Layer 5 of a small transformer language model trained on English Wikipedia (8 layers, counted from 0, width 128). Numbers have three digits each and are written without spaces.
Take only the direct path to the model's output, skipping the later layers: a vector added to the residual stream pushes a token's score in proportion to its dot product with that token's output vector.

Output vectors of the tokens that the questions are about. A number n stands for (n - 500) times 0.032.
"Love": 514472528529486482522509486525509484510521506516525513476490455505523487449488467495527522477481487519487489504473507499502505485493543533502512508516464498478494487491508509472507477508474483505489525478493546477519522512543490525500489501521495505497465484502509507486523487510534497507507487460487506479523499494479493499501494510524487487551493505500469521494529524539487502467468
"See ": 474518500490511423491489514522511474533487521501493475478492443511514484512525457508506513503491518484485455517458504482495479500533527501509494501519504480515497535525496494441492515488494510495522512452488528487500495525535489492538512491538475490496474537540529516507496521507516500503510488486511513484515497480506544501522497506500498497488529486517454480518513500495491488462509
"%) ": 488523480495489502506492487525492499505466502490507492474513461508518484476535471470478468507500517501453487496468521493513492509544517546522478443501527445531495523533520475464481502533492503494508506480507502526531499517479522552516495493492470504467444545497513516528532486490526459577530567494487492463504559501471525477498518524534510480491518505523476512449491483448463526490491
"footballer": 510489522481478502530523465526442469473535505517525500483528500512528530476505483560503490512530465497490496505484528491493508490523533514481517500477475505516498468473501529450487503492513511522478499456486503491505481491516501526510512439492481472497511529529553524475511493532490488561510503457498507496530513493444538465511485515502452498531499473499460525496528493518452520465524
"bil": 512517543522500532490528454518487520478501505527493480494479518508515455486491459472509506454511500524505537496500512492501467507513500486531470510460507478516499468489516508462529498486467507513491478480510508496478502486514513523508511486500503518464499503497495488495500510534542494515534512498528481510519523509496524534492466514505477490511507476464489493481529471502491504498519
"|---|---": 643428700331396286564498331672287430353789585549287080313441185610617397305532078670528491490630511399030544633315738316404605445546743786445250373429355484435457421549518598279365358731366504633506580417583811530718655650556709774482302225644384476500273765691767667712630652727664296625687757244376332360581891562183728313749354759685539393774410474618326450227669625432373564202333
"igital ": 536477685456449317533518325717317484461605537481347240395451262597563318442507290589518489506568495400205545650322615323397540453557656732503364381507437410438468454559512565338350416685429515596487519452544606531572587595535635676539440397578434507492338672658616591558610564702603441628690660397394406389556645527321627399590404687642529426680448490525425470358676598462415549294417
"ampionship": 597426674381418298575472360635278462417679557485325196327446053597611372289520130617516529493618475367061503604316698304425580448577716814487349380433343458453455462579558586298333338697385514704476602371563843522718687601557667755499324202614402509568318741701675664773594659736849344650622652225279395322589747559246819387744353700693565442697420475570299436302785591423334554173365
"196": 509509534504535505527529459492482478468498509466483451493501471500497506503532497506483505480487506503486492532441518474486483513516540499551510492486491464507500484496526485476529505522524500497520512508484518517521475488501508514514496472471520496473492497538520510490478500509519516529484480481511514470535475512471554518500479499539512480506480516500519456529502529484491478481481
"ufac": 457513553515515471521514480543470486453527510489483444491458505547497507469478495533481461489519455496428485513417493482477506463532496529498519478493458521479494470526465539485542536494469472494453521450511511536482492531542521579498490459530504470487514573534511504523488539518536523529477536533488479444485516510452537488503524530531493557523492523513510458523492508500485480462512
"example": 501481525555484440524486532478504492478547493531527447485500475565511529457538452514457494481564502480456470502468519427534437454501519500506523528450435472512502499477467555476489495531521486529510498431477504477497489508515518565492502466524473511470479544459524531473505524509517454570483530476495503458538568555510568482521481511514480523499489472498495499491602520469492519484493
"Species": 474516474518493506529515503497481497477555503512507468475485459500522486474498465538506532463528501469491523532489492431544517459495536490517526486509510465539490506476458510440524477486475528489524529452498533470501518484558478518465465433504462485454519526529508518482507490541504479492491508471492544517492558566474564480519467516515494506529514490538549503482515473476493503486510
"Children": 489507500493475470506520463537484494511508483521501500473485528489519491484519475536513483503460479517473490504459497504497497469506525508524491517521465464504494499475439517460498462548486513496502509479492544497518490512492539537521488495535496510490501519495513501520524502512526495515487483462509511522532515506489523491509472507533502484507503495510479503496535494480499485492498
"recog": 514481601449483411551521453554377471423584526503436206373493403531517460447500365533519489484544502463353514521455565369478517500575594603488404469495411402487489487502503543450367421596455504613492505495518565512582562517527550616529418385571454516507412573548561602545553521655652439557551538426433482441513628526410590482683461627567503474617474483517367479427592578501429568424471
"Hispan": 502483546493485457502499487505463471468511537533471505476503473514518492510499448513528470493524496503526513523486503522506481521553555511542472487496488504542497465504499476490477468502462517549523467459544509504506482503496493546518471500526440495478464541553496519488534482554546477511514489494503493468535500490479488484527482507513516443512499488517472489482521457491515493505496
"\\": 472506519515507477515494473507502491490495523499490455488505482527501507512482468515507487503512519482452508487507480483508470520514501502542524488505471470487501484525486515471504497519495506485518519476479498506506492515504505551514503497503495501496495488503555500533502484507494476527519509463506470465490548513520532502489507515497484510503512495473516492505503482523482499497503
"contest": 509470528491459504497526474506482483473510495493485518489500469493506523484491458497526493490482478493472502503493519492493494489534520527476504520495480504500498483479514491462498513514492482521499507508509537492502501499509548513532507500485472503515502544538521519479487488519530497498505545494480501458534511504461497518522475503515501497517510474470496480499542512473491524472522
"Records": 492466542531479498499527491554491445491545507503484475462480419506528469449490481501528470488495489504447494552482498514474509465546545527515482526472492529450493514525508530499524472511469489521521507459522531526534494503523483542522475480479476505517502504511471474503498471537509477559495501491529508489524519477456544489535491509520460461546503484511498508496532512497514460481494
"]": 490531526516511472483503473511508508511536482472486488490512472553529492465492458474489488496471489507485505488458499494528482522520557499478513471510499476494498505520518502503509506526510500488491525475478548500511511499493492512532503482518504508491452492531544501505525478494479487533488472489520528487510523494489516511510464518498536481485524494497474492481520507480474508504490
"4": 502513505500487510497511461488499484501510516471503484500524486499500498492497487497511478513487505483457515510515508472507479491530540498506510494499504476465502497498513490498496460523517483506501513518480512511506505497501477530491493511487463499509476522506496526496464512498503520517476497512521513492498496520488535499497513497493519502529506504495504520511499488511507496482481
"|---": 634416733326393245580486318672267422339787590564274041318444156619618393301539093692535483494625513395037555651311740322384607436536765788438247360408366492427457424546527597276358337752354507655510584410584844525716664667559740785465306176662367466494260763697791658737636665726679282645697768250365321360589884554192741313762354770703548396761411474630293453240676621422359561201308
"ospital ": 643419716330391270571496328671279421352783589556293063312443166611617396298535085680527486488628513399031552635321729325396610442534753784439241373414363489433458421545521597270366347736359501644516582411585830532720664646550725781471304189654379474495271768691795655733634665721673291625686759240369339363582894564199753315750349763695543399775410475615304448231675624425365563187324

Output weights of attention head 3. The head adds the sum of these rows, row i times number i of z. A number n stands for (n - 500) times 0.0025.
o0: 554607301414312442518339571622526549617285534552603372644390510506576396441550548685519538553466620281458465213604242641662334463448212543488584382309545278473625458392511478481394565380530485544511634415573458437466384660553538463432507574744487399386317552546581695301457590421346474576586543437452582643624798603440674510409396438588352581718617497427496713606656384514498566550421
o1: 590475615343656397621635470417521607434507553333521614565630499571583608634407519515488677569526772549479773681438609552680470628334474465473586625395377507316537350601634374438295401440574378358572438645572602596531415420483368492525370447503475661361335339455495730387494488433446414759389414600471500491329602394556521542496552290527527497548644521504418454393522462443289266570353
o2: 556529645575603596639461549422376344361557438438496487255521433754630369483448423367390489553314714425322493490401405473570378347508560631344545458398511413553354562663627339377720647482453601546492582373584454675618420523593451570492614407537404506353437486593481548650560381514526513574350532302731324564673600370637600474583383404434593617553514423536425363556662423604630423348577
o3: 456449499457471740517473492536463435585530509372385461487511463466376393789489489592636495510606493555537407516531459532701539520319588570377549428451385499521325659435368527429305547468577675445499465421409423621481655539533394570363592608338603485527612451335575388463588519512461556476537378445488560653515617549523416433697508649364561477693514506369368491551522439634496492356481
o4: 485472405577313647509729416442404392568524620452567477235532690454411697499551553759268558688560468488461599527437521441458389437497669473488528444519515381359533442424616533460581447602575398562568500393560559523563470425458514645361628439546527398429385633665551243368233659529513719548304560494548524390280313429493690365377673593487343664591504609568425511513489462389547525450566
o5: 584454425438393330777470611655623257485449387433606521380552646646523346627552450428574568315400448510483352442394483372554440374452731415434328608518573502462449588709532731503439358585458593584580488591525527493482544557409654395822568371544446658415386549543501480379665417405583332618292508606632572681362454433388475486443562376701533278471529479440439509477524584629312555625353
o6: 310446565467527475476397524360556438535566318552614470655440586446564462326532424502532576491392561584460363662606589491468411620340577465597604553524408534526546415707395560580603459524377332382502461520424652626607516677426506576463382644476595540391507417560492480582512608541333488382389524540522691617425402552589374687491455348524336478369535377723435453622380564615517489376526
o7: 550489477745520451725462416419454580491389608651558621360432491392483588382363593594528340409489746459740535562715487428370386540418396435553485348666623537342422597617353577343693599510427513483573426648642601489548579423702408604520493564490559582365296390436620378591495514423410490511597272517489502347393406396474453438753439444491619476391596373511377566551509636444419555405398
o8: 445490589535602355567540553519582675594383400419340528670564487333329460584703455615435241562542538339521423798576264652520654294412499335416343433462628521454211518583504571489390623495422489445583419594433398571308301390601425698375498559592485589532472443511508408511560531609297476554537464381600416457309589608511438773499612657540547394459533460616822505497420448423566608550606
o9: 437571506366469392725747787582584744575440394592565537418606456498533469454371370433453618537223594538361482589396499347537358430491579528456405613574328568453441481393525473379418537435493236464330461518564366653498380611402545489607462435368632431590614665484549468571463486503440609598640497374530408540464380415527534457387568892848459448332762418463435666357433554446416691506567
o10: 439435559547636385631443550300601499363357466310595444412280530615454664532408449500496249778397490566499524415287564637353538524565499554414692651577411510405331578441464416552633483436660683471508453571467334517648562534507484595416336528475333580422637406568387510572517634371602559543424366404534425643604473494411640726619455618355352418659650673672549294488338603424386574570433
o11: 396734678441584530475460675452511685588515523551663485608414527505286598450396688479731480451466443334641533548467710414600331445445506498380553396417677561423494526530572374493401530485393520674461643436441496598667333458361464450477658528374479617470555227453436407641456462484349434441733256669492471646381335519548515531545504420731315412425287495549380729578428588294683375523459
o12: 454459390489456281394508515526611443501455548505526720470725507569449436485460448315527604641489563578454490374455543447576316462591670582230654567732469394364492561505567417589414676478641402380417383478447564699566463531510502363328575614240504509405574413479441693567552425512314508607584610582359450433511335435744436479319768476296638296482426566521455580516528571533589590420591
o13: 311310422447333575336502467400563632370656276408460408278360475502410521495197493555499660259674653490393246596503595616631549448272536417452415412739567556615523370472635575507427686521544594443384610678558507477477569596524660540510422594575480535373453538682679605555537605545502342776587602477247408523386637551387392406643494680727402643396343528693417458406574541503391343630470
o14: 363428574371455368325564447461474512556447351617718631464521725464498656669545559557586194369417435501366509340745674593603346468554407590292354496532489390617489514388567385647433430727424556524384486449406476229468417487511464658618464673185332582487473566387547609518404434419436484469481571625545665574452522597458545397716539738476395662447696400551420679678621407373574409473522
o15: 558325496364411441568489576535558539393480389630682488491501344285424538545637611535548392474551537530601527403412406425576598375540597231377407634478517373399504502505614318520633503461482520651618460493406489481595729395474427491323464537404530588477664392521421406490464564602345627482300603464238440443708435466506653632473441619651554547382558279502796521477699536528468499696583
o16: 345488241288629476617455598535238432395362460226438507522562710495533629489634559457414681547653527529486450500488640475441423637458574418358650650520502445321313505521516484547651362497524644216577497408496567545469492522506511362428581407489483634420475664607443522513348578600457507605634688462522467421217731391567480384497415548583542346578353459551624641566530615618445544491446
o17: 641658406402756500533620462499344620599579510723326504463498462439493530454565635357562452493293497563561608606462649496539720387590561541437594556420312389469694566576308470483543476405370521482573436622528476604447535590587608070517389562608439519417591468724479403526528439451656468493384410412419546680410602282450362521644508582504328528687472276535354406334495442494453462628494
o18: 551348477330356555567497604578500525539392475466450534649560635428381698372556355602528357573635520579513447728463646633617575510596465368616561450568615516430425613504507492630592561483434515502542491314471485530648292425478507649351392518451270552494484678474548468471463677469507551533522406431248385506489403397237529624513643358338426566682484559409509358414516647521481458687389
o19: 549525663562447468487672379327585623532505429556371478653368447542495528502557556462279582402472484718520429794517626531633611642576710427306380321513597579510505477408390378476511553452361672525531453414598337553388648379466462344528655570465538467544317425453439542451505483522392755281546516488540485588421395344542482723647423538352612537466408453473361667494581457455479492585353
o20: 468792579495466483424552325427456404588565738533553451445442291574445275629481538572409477438536590389513363613572512443534437427452536440530594457615390583528521522386264511558433456528688558435553518361581654621604440463598442629609399418561499675544582405375487323468418487522496504347636377320639488565525520500576513481481611275341255536520549497589542570450495585789417639512410
o21: 496363394650479488367544553640575243530549452744639582648499264235454624417742490618567547619361602512484228512400515464560623523601351593505513546510449491518348481599468650198596546433360470209466569499570679358379552450504525532540636439350408426634496294492530379542460279634480635710511494592433494608565458401550600533574722504610525407509470565501411519565465520295294389503687
o22: 502581258466520546427286633572399700498505434474602486501484677625480413324513498620380395510670657532573482351528520425450645539436425573338334455481675512428699435502329586363383472587239412434341580576629702611575690332513363364574551571619603679571520402408561622627652562499371338283395653413547580371443653341396498366590579542422628473527310468484490658452510658499601522531360
o23: 666358449508488446443472525398589538491443561444252514359245540601472428519617467720452507618504476720371378565503574410780557520578357579505536580536800590426545514599378752633395539352511390502505552539544365523595579480389605579610488455512408397615562307399457411430361637545774454521355530466374368562259312599701267381526606601635435430566343565438681426547557499375440500431608
o24: 328846660538563713699519459475491843348355461481502498579692322587473406426562731654564465365434361571550506417689704507482488665586405448378430470467526509411539585462528416460380487568380406492483608630364543604657729621442435562595462455413516629517346372519413352327319459500493480597592595336283481586654477547417622538567526423528464270486407554615437517431379552549197348360595
o25: 664498518293588411506410392240539606544437609431506553623485432601527750493359501437530450611402400526464624523544449245405511481390370629726484295583389530373620635414451496482476578547559565776420387487449436653574616511538677473441453469533403706427237359447311522603670444298583393653592516362387422474386721434498636544463700367450465588335578577349555439678423423615563638705449
o26: 264528428735544634599545429794429406426443586489377607417449544442394374528327330258393670510542488840557470467514426376510602297532440543537466538605666414540674545625460576503563610566545437473322547832535431693422770444528432700655496336450421462508456446425384319368710448436456571390534405355604593548706624534461667335606619486442376468556586409400327485473314391408528351692364
o27: 691435519619487481647412743415540640459466654493376695336437483596534467445502524430514529346487345597580539690668214619332452705355586467312522690421657456292606514397361629510532547481575244458420363423549570495574553414657390664343398623415592599555349405585513354444394602406495431540569562481541487493493392524674506625543518747634348480548383411368588559303410415516387405659674
o28: 287542557386301611506451542681380607498297640502372497380459763349756523371243521656604609664528530719629413544518495797477554633506342555421554491366525405694524465488710404600717541423394484687324423475571623640507488540427481374522490627506582449397686414394370605509434412371433366458545363632485519649280516499599278553270446637525325531479489434718501518324716351458452516409547
o29: 481592533529517643581482453540641454522330620506410452807604525348440387502644536264521523560621466684400405443501399503454400460465486534235399542435454487582971520486402437463357621363426611612330444586603453648517630548380523468541549558452424726524358523301457664433337658390485453426192563691394494505334424444473320352682508393526454481619576398595576563602540620667368491607591
o30: 587415484674572551403415384558690573380263352473333389337631548679488428590517408575304488585519557576572153524457548437505692472491524486479697637418394482440562477381557311388454517618567296568573633465438591382645496610338556598470555612488696519358520348797569404661530696600404524607533611516546384666703509357441429550467543611335528386332541371393487415434471581523284463492523
o31: 603284347395632482591710447495719664531563621615393565426562557519407361591671379600400484488401343302733449570560664361476442642475542319468604620370463546465469301486492497556377689507386613465574671563554449525400603467585449488400513470458555656467388565471248486304532550395684395305546503543517429557681288421639583294524563683486591296241387555614484302571555350629585575575468

Each question shows a token from some text and the vector z that the head gathered there. A number n stands for (n - 500) times 0.0038.

"Track ": 481498520495525556520514442478507490456459533419484541475468520525438510434499531479564490523488
Which of these tokens does it push up most? "Children"

"Length ": 581538531576805469437556481416587418429487532553482544473460312555349449404432516542515382439477
Which of these tokens does it push down most? "]"

"|": 466520418421484538554557611586455501448499490510522427544549449638567520467491432501473485480355
Which of these tokens does it push down most? "recog"

"2 ": 425513554499519533377479446423602493524378409424510423538475517488424418437423524438513489537426
Which of these tokens does it push up most? "196"

"| ": 509513579436439585632593336501589513602488470511457502462458476650463476391456510520539399548420
Which of these tokens does it push down most? "igital "

"R": 476523509542542545521543456525531473516478507493524539510502506504507491491539561531485538506461
Which of these tokens does it push up most? "recog"

":": 474495500499522542496484489511530454527471585522469494469462457503456528473559504495446503473484
Which of these tokens does it push up most? "example"

"Gold": 530527514520480534503468504515529498531493543477528525499478481483469492505545522490513532482469
Which of these tokens does it push up most? "%) "

"Title ": 516525545470553549519545431444593485531501488524500535444472407607393453404448514546514389482476
Which of these tokens does it push up most? "Records"

"' ": 527499492499476558480439486540504501517505509467498498501480501463460479492531507467496550493457
Which of these tokens does it push down most? "Species"

"\n\n": 509510595416428611644597322514599511640488475529443486473445472651458460380445476535568378535401
Which of these tokens does it push down most? "igital "